Layer 4 of a small transformer language model trained on English Wikipedia (9 layers, counted from 0, width 64).
A neuron's activation on a vector x is squared ReLU(weights . x), where the dot is the dot product.

Input weights of the MLP neurons that the questions are about. A number n stands for n times 0.007.
n20: 57 -35 -11 -10 45 2 -48 36 -16 40 -21 49 8 -29 45 -27 -25 6 -32 23 63 2 11 -24 68 46 -25 35 16 -15 15 22 -13 -14 -3 -33 2 43 48 -26 -10 -2 39 16 25 -5 -12 -4 33 -47 4 35 -33 10 -9 36 -1 -11 -14 -8 6 -12 -24 -12
n27: 43 21 21 -1 -28 12 -32 -35 -28 15 15 -6 39 -18 0 -29 -12 35 25 22 -31 11 -7 -22 60 -6 -27 -16 -9 16 18 -19 -51 4 -18 -8 -25 7 0 -25 -5 13 94 52 18 1 52 -30 -5 3 -23 -6 -10 -47 17 15 -40 -4 -10 16 54 -21 -6 6
n28: 17 -25 22 -5 8 -2 13 44 0 5 -16 3 25 17 7 4 12 2 20 -6 -45 21 13 -15 -9 -28 -1 0 1 -20 -6 -4 -16 13 9 -14 -15 6 2 1 34 18 24 -24 25 -2 -4 -43 39 -50 -14 -5 -8 -4 -18 30 10 -1 -20 10 13 -2 -18 -24
n47: 55 19 38 -8 43 22 -9 26 -12 2 2 -42 10 -26 59 -16 9 27 29 -17 12 -61 -23 22 -5 56 -1 -1 -94 -17 -1 13 -77 64 37 41 -8 28 40 -2 -8 -26 13 -14 31 -16 45 -20 -5 0 -4 5 5 -12 -1 1 -10 -81 -18 17 23 11 10 -4
n75: 13 10 7 40 -7 -4 -18 50 26 22 -35 28 13 -16 19 -15 36 11 30 -54 5 0 30 6 18 15 -7 -21 -8 -8 -14 -11 -4 4 6 -11 -31 4 70 -63 14 -52 -32 66 26 7 -3 -38 28 -38 -48 -6 -7 -38 22 20 -46 -4 -34 1 -21 31 3 -34
n98: 50 17 -10 24 6 27 1 7 34 24 -8 -36 17 -2 33 -9 -58 33 3 0 15 -3 -7 -46 22 12 -12 -60 -21 12 -59 26 15 41 9 -1 -34 15 17 12 0 -17 -5 17 1 -14 -34 11 -36 35 -35 29 -5 -52 20 -1 -6 8 -7 -33 17 -15 -57 -49
n105: 35 -35 -7 27 -6 12 -11 -37 27 19 -31 -27 -2 -48 2 -4 -6 19 -30 -42 32 -12 2 -25 9 50 30 1 16 -7 39 9 19 66 17 5 2 15 9 -36 -5 -19 14 37 -32 0 -2 19 -10 16 -19 29 -38 -3 12 -20 -9 -5 -24 13 17 39 9 -32
n118: 0 -4 28 -4 -17 -17 -25 -8 -22 30 26 4 6 -27 43 29 -52 73 65 -2 -1 -16 15 -8 26 42 2 -9 -50 -8 8 7 3 10 -16 44 4 14 5 -39 -14 5 2 -13 -13 -5 -51 0 1 -5 -29 -50 -71 -30 7 30 -15 11 -7 -29 26 12 -32 -21
n132: -19 19 -1 26 -4 24 -15 -22 -15 43 -4 41 24 11 58 -39 -22 66 -36 -84 25 -47 52 5 -2 36 30 4 5 -26 -33 5 -8 -16 19 -3 6 23 25 -14 33 -34 12 -23 -21 -1 -5 -11 20 -47 -39 -17 8 -24 7 6 -28 -1 -27 13 61 -31 -56 -4
n140: 1 -26 -27 31 42 -6 -61 -60 16 31 23 -27 6 20 -17 3 -8 25 27 -21 45 -1 46 -7 -18 -1 9 -34 8 -23 19 8 12 23 -10 59 42 57 -24 0 13 -16 0 -14 -16 -3 8 -53 -30 -17 -39 -3 10 -46 -5 29 -8 -20 -6 46 49 24 -51 -1
n144: 21 7 -23 -2 -5 27 8 7 36 0 8 -26 21 -16 -10 -6 -19 62 -17 6 12 -27 46 -34 11 23 -15 -10 12 8 -17 -14 -25 6 -11 15 13 14 -5 -17 36 14 -26 23 -10 1 22 -23 23 5 -2 -49 22 -1 19 -12 -32 -5 -19 -4 11 11 -50 -18
n150: 2 2 9 20 -19 -28 -35 3 -6 22 -64 -19 77 -39 86 29 23 36 -51 38 34 8 5 -9 29 17 -11 27 6 26 -24 -31 -1 -2 -17 -20 17 -1 -14 -15 15 -65 4 31 11 -1 10 29 26 -8 -45 28 -78 -86 -9 36 -5 -34 -55 22 1 8 23 -21
n153: -3 3 2 -7 16 17 -17 -12 42 8 -13 -20 2 -32 46 0 -37 23 24 35 -17 -34 54 -6 30 9 -10 -11 -55 -29 -10 -34 -12 -16 22 -9 -6 14 11 12 4 27 10 -22 -11 -1 41 12 22 9 -10 38 13 -18 -15 43 -7 -1 2 12 -33 -1 -10 -16
n157: 4 -25 13 -1 54 -43 -35 -22 37 53 12 -48 -10 4 29 2 -43 4 38 -2 15 -43 35 -4 14 -17 -3 17 -4 4 10 -33 49 9 10 6 27 30 38 8 61 -10 -3 -1 -17 -38 7 -22 14 -7 -40 -2 -22 5 13 31 -48 -1 13 16 12 10 -40 -9
n159: 17 2 -11 -11 23 10 -1 27 11 6 4 -18 33 -28 7 -41 12 43 -4 -19 11 11 48 -39 12 -25 4 9 -53 11 21 -32 -41 -23 -6 63 -59 -14 18 -31 43 10 30 -19 4 13 20 3 -3 9 -20 33 -13 -56 40 0 -1 -9 -5 -12 10 0 14 -8
n168: 36 3 11 32 -18 -39 -26 -20 2 58 -47 -30 18 -48 48 13 22 16 71 34 22 -15 -3 -4 5 32 -1 -8 -20 26 21 -29 23 -34 -25 49 -38 17 -16 -21 48 0 -22 -14 -19 -9 5 9 -2 -8 -21 11 22 -20 -4 35 -28 -1 -8 -11 18 35 1 -7
n190: 43 -28 23 10 11 -37 -25 54 -20 77 29 -12 -5 -74 -9 8 -16 37 12 -13 -4 -34 2 -49 28 47 24 6 -23 -54 43 19 21 55 -16 26 5 12 7 -63 -8 -31 11 2 -6 -19 -7 -1 -39 31 -72 -41 -26 24 22 27 -14 1 15 33 31 -5 6 -10
n244: 25 34 9 -13 33 52 -28 11 6 34 -15 18 21 -10 -21 22 -26 15 -9 5 -24 -20 -17 -73 12 -19 18 -35 9 -14 -15 -18 -17 14 14 6 14 43 9 -38 13 -3 37 40 42 29 -16 -34 -18 -12 4 -2 -19 -14 -24 44 -11 -20 -27 16 4 -51 -28 24
n255: 29 -8 -23 58 5 -7 -26 -10 -21 -2 -3 15 7 -20 52 -20 -10 11 -14 14 -8 -15 60 13 30 -9 32 -18 0 -43 -9 -41 -5 -20 7 25 -4 34 31 -94 5 15 -1 -32 29 -21 3 25 9 -16 2 20 -8 39 -33 44 -9 -31 -11 -15 -10 12 11 0
n273: 18 -36 41 9 -10 -11 4 -6 5 5 36 -19 58 -45 18 24 -3 -12 -22 3 -12 -34 -4 30 -34 -26 26 -53 -14 7 -12 -32 21 -37 12 50 -16 20 7 -49 15 -30 -3 -6 22 29 -3 -11 15 -4 1 -6 -14 -1 -11 67 -5 -11 20 9 1 -32 -9 -5
n283: -7 -32 -40 29 8 -40 39 -6 -16 -7 10 -8 5 20 21 17 -21 19 18 7 28 3 22 0 -17 16 31 -60 0 14 10 13 -13 -9 27 -19 -29 44 15 -4 -13 -14 6 11 18 -7 47 4 -13 34 -49 -19 -30 -6 -16 5 -36 -30 -33 4 -3 5 -40 -54
n287: -23 -4 43 17 5 -14 -24 27 44 16 -8 -16 -1 -25 47 7 6 3 23 7 5 -34 24 -48 -22 49 -23 -41 -24 -26 -2 6 -10 20 29 2 26 31 -5 -20 7 -41 5 28 -3 7 58 -6 -41 -22 -9 12 -25 25 -35 7 6 -8 -4 -17 -34 8 6 -45
n288: 56 -13 -14 18 -48 8 -8 -33 47 54 -2 33 33 -37 -39 15 -25 10 0 -55 -2 6 30 -38 -29 5 8 2 -31 9 -53 25 29 -15 24 21 10 27 30 -8 24 9 24 -37 -22 -5 19 -23 21 -79 -33 13 -35 -31 -14 19 19 19 -14 7 -14 -7 -23 16
n300: -19 13 -14 20 10 -14 21 12 44 0 -25 -40 5 15 46 20 3 27 -14 -5 18 -19 -12 1 -41 7 -7 -41 -12 -7 18 47 23 56 55 18 18 58 14 -10 75 -47 32 -6 0 -8 -38 -52 -6 -7 -40 -38 -11 13 -11 39 -15 -3 7 -51 20 -23 -60 -26
n305: 36 -3 52 10 13 0 -43 -28 -6 2 -6 -47 19 -27 50 -29 -36 30 37 -28 5 2 -19 -20 -12 8 6 -41 -1 -11 -6 -12 -7 20 -13 0 -16 -15 13 -17 28 -58 60 12 19 -10 9 -6 16 -24 23 -29 12 32 9 32 -5 -32 -3 0 39 -19 13 -42
n307: 42 0 -27 23 -7 29 -23 18 -14 47 -30 -19 16 1 -4 37 5 -2 -18 4 19 -20 -33 -14 -24 -26 -9 -9 9 24 42 27 6 29 34 21 -43 22 -25 -28 32 12 23 -24 34 -6 -17 19 -49 5 -6 15 -17 -24 -10 62 -83 3 13 -19 2 -32 1 -9
n309: 12 -3 -44 16 9 -7 -23 -53 24 31 28 10 -5 -66 35 -5 16 12 24 1 5 -15 0 -30 10 38 3 -36 -29 17 -25 -22 -19 32 45 -1 1 25 30 -8 4 7 27 -4 -25 17 12 -15 7 34 -13 -24 -1 -6 -6 -15 -44 1 -45 -20 25 27 10 -71
n312: -10 -20 -31 -8 10 -32 -24 -5 -14 61 -28 1 23 -37 14 20 28 -11 28 -53 35 -27 51 -47 14 33 18 -37 -30 19 2 50 17 -11 2 18 -34 19 29 17 -18 4 -24 -11 2 6 16 8 -8 -8 -5 26 10 -29 -1 13 -49 -1 -43 -22 9 28 -1 -10
n329: 38 -49 10 -18 15 -34 12 42 -49 36 14 -16 27 9 55 8 20 23 -1 -9 -41 6 33 -19 -2 -13 -17 -1 -16 -4 -12 11 -50 -36 -7 -17 -20 30 29 -5 20 -32 27 12 22 28 28 -9 -1 -13 -30 -29 -60 26 4 -1 -20 -15 -33 -13 27 37 5 -24
n364: 13 0 25 18 16 -17 -10 -38 2 63 25 -52 -2 -34 13 7 -11 24 15 2 14 -28 1 -53 35 62 -12 -7 -11 -5 3 -28 10 -10 -3 -39 -2 -1 7 -32 36 -5 60 -33 -36 -12 -10 28 -21 -16 -24 5 13 47 2 7 -30 -12 10 19 57 5 -10 16
n371: 17 32 -14 19 55 35 -61 -28 8 34 17 7 -1 -21 8 17 -15 11 7 8 -30 -16 -22 -15 -25 9 -13 -2 -19 6 18 -33 18 -15 25 16 24 21 29 -32 37 -10 -15 -35 -9 -5 32 21 -30 18 -26 22 -5 22 -9 41 -32 13 -32 47 -12 -36 -31 -42
n378: 24 11 -8 -3 10 28 1 1 32 15 -2 -49 25 -30 12 9 -9 -7 3 -3 -35 10 41 -21 14 15 6 35 -52 -3 6 -28 13 -8 45 2 6 -1 38 -20 15 -26 59 0 9 -29 18 -38 0 11 -6 -10 19 -12 6 32 -34 -7 -45 2 -3 17 5 9

Each question shows a token from some text and the vector x that enters the MLP there. A number n stands for n times 0.062.

"\n": -22 -9 17 0 3 4 -2 -6 12 -5 8 -1 -42 24 11 -1 7 -11 6 -6 -11 -14 -10 1 8 -5 -13 4 -1 7 12 -17 28 -16 -29 10 -3 -26 10 -20 6 -2 7 -1 -6 -48 -11 -1 2 -5 8 12 21 1 -6 3 -12 60 0 21 5 20 3 24
The two highest activations, in order: n157, n364

" war": -21 4 -7 3 -23 -23 18 12 2 -18 13 -18 -43 11 10 -3 0 17 9 23 -22 -16 -19 1 -1 -4 1 5 33 10 15 10 5 8 6 -2 -12 -6 11 -2 -20 -16 8 7 -23 34 18 -2 -14 3 19 14 20 3 2 -20 28 30 1 -16 -24 -3 -8 -28
Which neuron fires most, and how strongly? n287, at about 2.2

" of": -12 -3 3 -21 13 -1 -17 -1 6 -17 3 7 -42 12 -11 3 -10 -1 -4 7 3 29 15 40 6 -4 -4 33 27 -1 -1 -23 -6 14 -3 -14 6 -29 -4 31 -24 -8 9 2 -8 53 -7 1 -5 -30 -3 -8 -1 -13 -2 2 -14 14 10 6 8 4 -11 -5
Which neuron lights up most? n140

"e": -12 3 -15 9 10 22 -2 15 31 -20 15 8 -20 -4 -2 -19 1 4 -5 8 0 9 4 -5 12 3 -12 7 15 21 15 -10 -17 -5 -25 -14 0 -17 -29 39 -23 8 -16 -14 1 41 23 -16 -20 21 -6 -11 11 -7 -6 -7 -6 35 -13 -5 -20 29 -4 -9
Which neuron lights up most? n144

" treaty": -8 4 -10 16 6 10 -9 4 0 -26 15 3 -52 15 -21 29 -11 -6 -26 10 -22 -4 -24 -15 6 -6 0 9 3 -5 2 -10 1 7 4 3 -16 -10 4 14 16 -10 1 -4 -13 40 -14 4 10 -14 21 -4 10 18 -1 -5 1 52 32 -6 -8 5 1 -16
Which neuron lights up most? n371

" \"": 18 -20 6 -16 8 -12 -3 -4 22 -28 20 -1 -45 -5 -3 -20 -7 1 -2 -3 -2 -7 -19 7 -9 11 0 -4 -6 -8 12 16 25 45 -15 12 -1 -20 13 28 -42 29 -12 -5 -9 9 11 -1 -1 5 -3 9 5 -12 12 -11 19 21 -14 -8 -19 15 23 -2
Which neuron fires most, and how strongly? n105, at about 3.9

" second": 5 -17 -14 29 9 13 9 3 -7 -37 -8 -4 -33 25 2 -14 -1 3 25 -14 -5 -7 3 -14 -2 21 1 1 5 32 -23 -8 -1 5 16 -12 12 -35 -23 17 1 7 -10 -4 15 30 0 -8 7 -17 -5 14 6 10 9 -12 18 42 -1 -1 -28 -1 -26 -2
Which three neurons fire most, strongest first? n98, n28, n144

" type": -7 5 -3 -21 -3 -11 -4 4 9 -32 7 0 -42 1 -5 -10 18 -19 -2 20 4 4 -14 1 2 -24 -25 12 7 16 2 11 -11 16 24 3 28 -5 -4 28 5 -10 -18 -33 -21 25 -19 -14 14 11 -9 -1 -6 21 10 7 21 23 13 7 -4 5 27 -34
Which neuron lights up most? n300

" Replac": 16 9 -10 -6 -6 -3 -10 -3 9 -15 29 -7 -17 30 -19 40 23 3 -17 6 6 -17 -34 14 -15 -8 -15 -19 9 25 -3 22 8 -11 -18 0 -11 -7 -12 33 8 -14 -9 -26 -24 9 -27 9 11 -10 16 2 15 26 -3 8 -22 6 0 -12 14 -4 10 18
Which neuron lights up most? n307

" about": 3 1 -15 -2 16 25 -19 -10 6 -3 -1 5 -48 1 -16 -3 4 7 -11 6 -10 43 3 8 8 6 -6 20 19 1 -2 -34 -3 7 -2 -25 14 -38 -1 8 -4 -22 10 12 2 40 -16 -8 -7 -25 13 -18 7 10 4 -15 -2 31 -1 11 14 -9 1 7
Which neuron lights up most? n244

" States": -37 -3 4 5 10 -19 6 -2 -12 -14 19 7 -31 -8 -7 8 18 5 -5 6 -29 16 8 -17 0 1 -15 -11 4 0 8 -13 2 -12 26 -2 -16 -25 -9 45 -16 15 -1 24 13 45 8 10 -2 -17 12 0 8 -5 6 -25 9 30 -25 11 -11 6 4 -9
Which three neurons fire most, strongest first? n309, n329, n287

"most": 32 -4 -16 0 -13 28 0 6 -1 -28 -4 -17 -31 1 0 9 -5 -3 7 -17 2 44 -14 14 15 19 5 1 2 13 -2 -15 -2 -1 21 -6 15 -39 -12 -15 -19 -8 -8 -3 -16 35 -22 -2 -17 1 4 13 6 -4 9 -16 -3 37 23 -20 1 0 19 4
Which neuron fires most, and how strongly? n105, at about 1.3

" teams": -19 30 -16 3 4 10 -3 2 -3 -30 3 12 -39 2 1 14 -5 -15 22 -8 -26 8 -10 7 23 18 -4 -5 -18 -17 -2 8 0 7 -1 1 -2 0 -6 30 -6 26 -4 -15 -13 33 -12 1 -4 -16 3 -14 2 12 -10 -7 13 54 -11 -27 -11 27 -2 5
Which three neurons fire most, strongest first? n118, n309, n153

" the": 0 -1 15 -11 4 -4 -13 4 -9 -41 3 -11 -49 -6 12 1 -1 -36 6 -7 2 -2 1 14 7 8 2 15 -16 43 15 -12 -4 8 1 -6 -10 -11 -17 -1 -1 5 7 -7 -9 11 10 12 15 -25 25 -10 20 8 45 -27 10 3 -9 9 -8 -2 29 -5
The two highest activations, in order: n47, n305

" in": -5 -15 11 -15 5 2 4 -3 -12 22 0 -1 -36 41 -5 -2 24 12 -10 11 -32 31 1 13 23 -13 -6 28 2 9 -11 24 -1 12 -23 -13 -8 -23 -4 24 -29 -13 3 0 1 32 -11 -7 2 -17 -4 -22 -2 -9 -9 -20 -1 -3 -3 18 14 -7 0 26
The two highest activations, in order: n329, n28

" and": 7 -5 9 12 -12 11 1 -3 9 2 3 16 -29 -18 -8 -12 -10 -23 -10 13 -7 27 -7 -16 -20 -16 -30 0 3 21 10 -13 -20 0 -9 11 -11 -52 -1 17 -14 26 -8 16 1 37 -6 -12 3 6 -1 -9 12 -19 18 16 -6 33 21 0 14 8 1 25
Which neuron lights up most? n27

" nuclear": -12 15 -12 2 14 -7 13 13 3 -33 -3 -20 -53 11 0 -11 5 -8 4 -2 14 28 -4 7 26 22 -18 -13 -4 3 12 4 10 8 -11 -6 -16 -27 4 -4 17 0 -11 12 -33 24 -5 12 6 -28 2 0 -18 -1 10 -4 17 38 10 5 -23 12 16 -12
The two highest activations, in order: n75, n105

" Ivy": 3 -17 -14 -1 11 -11 2 9 -7 -61 23 -9 -36 4 9 -1 -6 11 22 0 0 -7 -10 8 11 -7 -16 20 -13 1 42 -20 -1 -7 -22 11 18 -17 6 -9 -19 21 -2 3 5 22 16 -6 0 -1 25 12 -3 6 -17 -8 6 15 5 -12 -27 2 22 16
The two highest activations, in order: n255, n153

" |": -8 -4 2 6 -5 4 5 0 11 -3 11 8 -41 7 9 5 22 -18 17 -11 4 6 5 -6 5 2 -5 -6 10 11 -10 -14 -8 -6 -3 11 3 -5 6 74 -7 -2 -14 -5 -11 -65 -1 -2 4 -22 8 10 -1 -3 -9 -3 -8 28 -3 8 -10 10 -3 8
Which three neurons fire most, strongest first? n157, n312, n288

"|": 10 2 -12 -18 -10 -10 1 -23 -19 6 -13 -17 -37 18 9 11 25 11 -14 -10 -14 -1 -1 -1 -5 -7 -11 7 -10 19 7 -2 18 -14 -22 35 3 -14 11 24 -47 -3 -8 -2 -6 -19 2 -7 -1 8 12 -9 31 12 6 7 4 28 7 -20 1 14 25 35
Which neuron lights up most? n312

" ": -18 -3 0 -16 30 12 15 6 26 1 -16 -19 -13 -11 5 -26 14 4 -12 17 9 6 7 -9 -24 13 -6 8 10 21 6 4 -5 17 -35 -8 -4 -21 0 5 -18 12 -25 4 -1 41 -33 15 0 6 2 -7 8 -1 21 -23 20 11 -34 -2 -24 6 15 18
The two highest activations, in order: n105, n144

" Sab": -6 -8 -19 5 -13 -4 10 21 16 -56 6 -8 -30 23 -2 6 -20 -19 -12 6 16 -20 5 10 -11 23 -35 0 25 19 -11 30 -6 -1 -10 -6 13 -15 -2 27 27 9 18 5 -22 1 1 10 -2 13 24 4 -4 10 -3 7 3 -20 4 -14 -15 -4 -4 5
Which neuron fires most, and how strongly? n300, at about 2.2

"s": 30 7 -1 -18 -5 6 -12 7 -3 -26 8 2 -17 6 -9 -4 -15 0 13 -22 -3 -15 1 4 27 -13 -13 14 23 17 20 -20 12 19 -13 10 3 -1 7 29 -40 19 13 -15 -5 16 9 -12 -23 4 5 -1 -12 12 17 -47 25 19 -17 -4 -21 10 -10 4
Which neuron lights up most? n105

" 2": 4 44 -21 2 16 9 -26 4 -14 -17 -15 -6 -31 27 -3 5 0 -5 -5 16 -12 -5 -1 32 -29 -10 -12 22 21 -3 -1 -13 -6 6 -10 -27 33 -32 18 -4 9 3 -5 -3 28 -1 -20 4 -1 8 27 21 0 0 1 -22 7 -4 -2 -9 -18 12 10 4
Which neuron fires most, and how strongly? n371, at about 0.2

" table": -20 24 -21 5 -12 0 21 -6 -15 -3 -14 11 -48 6 -2 16 -4 -1 24 6 -13 -6 -14 2 13 11 -9 -10 -6 -6 -20 20 -4 12 -27 -2 0 1 -3 5 15 15 12 -14 -23 15 -21 16 29 -17 -8 11 0 18 3 -19 12 52 -15 -17 9 2 -1 18
Which neuron fires most, and how strongly? n118, at about 1.5

" reflection": 4 4 -9 1 12 0 9 8 19 -26 -1 -9 -53 4 9 3 10 -6 -8 2 6 -1 -10 -8 -5 -6 -10 -7 8 -9 -14 -4 13 -3 -15 1 14 -4 -4 24 1 -15 1 2 -7 69 -26 -17 17 -2 0 -1 17 20 1 -14 -1 50 6 -13 -12 0 -5 -10
Which neuron fires most, and how strongly? n300, at about 2.7

" Just": 10 -16 10 18 9 4 2 -6 10 -49 -19 -16 -25 6 21 12 -9 -6 -9 0 14 3 -13 30 -14 21 -19 -12 11 5 6 -12 -6 -2 -16 -3 -5 -25 2 62 0 1 18 17 -8 21 4 -1 7 28 -1 -15 -8 4 -10 -29 4 2 9 -4 -3 -3 -14 9
Which three neurons fire most, strongest first? n283, n305, n300

"me": -14 0 6 -3 3 9 8 -10 21 -52 10 8 -20 0 -1 -4 7 4 -19 19 -12 -5 -15 -6 24 -10 -32 11 -5 -2 3 -2 11 -13 -13 5 14 -13 -8 52 -12 -18 -6 -14 -8 29 6 -14 -10 23 39 22 -1 6 -24 -4 -1 -12 11 6 5 13 0 8
Which neuron lights up most? n153

" received": 14 -13 -13 2 -4 -12 -4 7 9 10 11 11 -17 9 -1 3 31 -34 -7 -39 -4 8 7 8 0 -1 -19 27 7 4 -2 -8 -9 -16 -12 1 -2 -13 1 42 -9 -3 0 -6 -7 53 -34 0 -1 -17 -4 15 5 -22 -14 12 15 39 -6 1 8 -3 -13 12
Which three neurons fire most, strongest first? n288, n312, n28

"---|---|---|---|": 3 25 -25 11 -25 14 13 -10 9 2 2 12 -69 4 -8 3 15 -12 21 14 -14 -15 -18 8 16 -9 -11 -8 5 -3 -3 -7 1 2 -16 7 -21 -1 -1 25 -13 7 15 15 1 -17 -22 7 26 -11 22 10 -8 -19 4 6 4 37 -10 -13 2 -2 8 13
Which neuron fires most, and how strongly? n27, at about 0.16

" whom": -9 8 8 29 -3 -1 6 13 -4 -13 -10 -11 -28 4 16 -3 5 -13 22 -9 0 3 -18 -26 -3 -12 -17 4 4 1 -15 -29 2 9 1 -5 9 -51 7 23 -3 15 13 4 -8 41 -18 -4 -6 -15 35 -30 29 -10 9 0 -4 30 10 -4 15 3 4 -1
Which neuron lights up most? n305

"th": 15 3 -7 4 3 22 5 3 6 -42 18 -12 11 8 -6 6 10 -43 7 -1 -13 -4 7 -5 -1 -2 -14 26 3 26 -26 -9 -10 -20 -9 -18 4 -35 -18 4 -13 -13 19 6 9 14 7 26 -8 1 -1 18 8 24 22 -41 2 15 -2 -5 -9 -8 23 14
Which neuron lights up most? n378

" re": -15 -22 -3 -2 15 4 25 -4 2 -23 -2 -16 -27 50 20 5 0 -8 -6 20 26 18 -7 3 19 -7 -14 -11 18 36 4 9 6 7 3 4 -13 -26 -3 4 -5 1 -8 1 4 8 -45 9 -1 10 -2 -3 12 -1 -29 -11 4 4 -35 13 -9 7 -20 8
Which neuron fires most, and how strongly? n283, at about 2.1

" are": 3 17 3 -6 -10 -13 -6 -2 -24 -9 -10 -9 -31 -20 -7 9 2 -21 2 -9 6 13 -8 6 16 1 -2 1 -13 8 -7 2 7 10 12 -2 13 -19 14 39 -20 10 -19 -3 -9 44 -44 -9 -15 3 20 15 34 -4 -11 -13 -9 40 -7 -8 21 9 16 0
Which neuron fires most, and how strongly? n312, at about 2.5

" United": -13 0 9 -1 11 -28 -14 -5 -2 -13 0 7 -41 6 1 15 10 7 0 -20 19 4 -11 29 -6 -10 -24 -7 -14 19 25 0 -10 -13 5 -21 -11 -16 -23 14 -8 4 -17 33 -4 37 34 14 3 -14 25 0 1 19 8 -12 -8 9 -17 -20 -13 12 21 16
Which three neurons fire most, strongest first? n287, n312, n329

" critics": -7 7 -13 4 18 -26 10 9 6 -24 -10 3 -25 9 18 15 18 -22 1 -4 -13 8 -10 -27 7 -3 -22 -8 -9 -9 1 -26 4 -7 -4 -1 2 2 -17 28 -17 32 8 12 1 63 -9 5 6 -4 14 6 7 7 -30 -11 0 34 -13 -5 -2 14 9 -9
The two highest activations, in order: n309, n287

"76": -16 -7 16 4 -31 -11 2 -14 1 -33 5 -2 -7 4 10 -2 16 0 19 -10 -3 -35 7 15 7 6 -4 -2 2 20 14 -13 4 -8 -38 16 6 -32 11 -4 -28 -1 11 -4 -8 13 12 12 7 38 10 20 7 3 -12 -10 12 4 -3 -13 -32 -11 45 14
Which neuron lights up most? n153

" 0": 5 26 -34 0 10 20 -15 7 -1 -20 -16 0 -23 16 -26 16 20 -17 -6 29 -13 -8 -7 23 -33 4 -19 15 15 7 -9 -12 -1 19 -5 -22 7 -44 3 -15 0 16 -2 1 21 -19 -17 23 -3 4 20 25 -1 -3 10 0 13 -6 -5 -9 -4 4 23 11
Which neuron lights up most? n307

" Trident": -9 8 -13 7 7 -15 -1 26 -12 -64 16 -2 -43 15 -8 -2 6 -10 12 29 9 -7 6 -1 -3 13 -9 5 5 -2 14 3 -9 -14 -12 -14 -6 -10 -5 47 3 7 -12 7 -20 29 5 -5 0 21 7 1 -9 21 -12 -11 -1 8 15 10 -16 6 11 -18
Which neuron lights up most? n283

" reviews": 3 9 -18 6 21 -15 -1 -2 16 -7 0 15 -20 -4 23 25 31 -23 -4 -13 -15 7 -11 -23 0 -4 -23 -1 4 -9 -6 -3 -1 0 -13 3 -5 -6 -19 45 -5 6 2 -4 -8 61 -24 -4 21 1 -1 4 -3 7 -23 -19 3 35 -9 -8 -14 7 2 7
Which three neurons fire most, strongest first? n309, n312, n28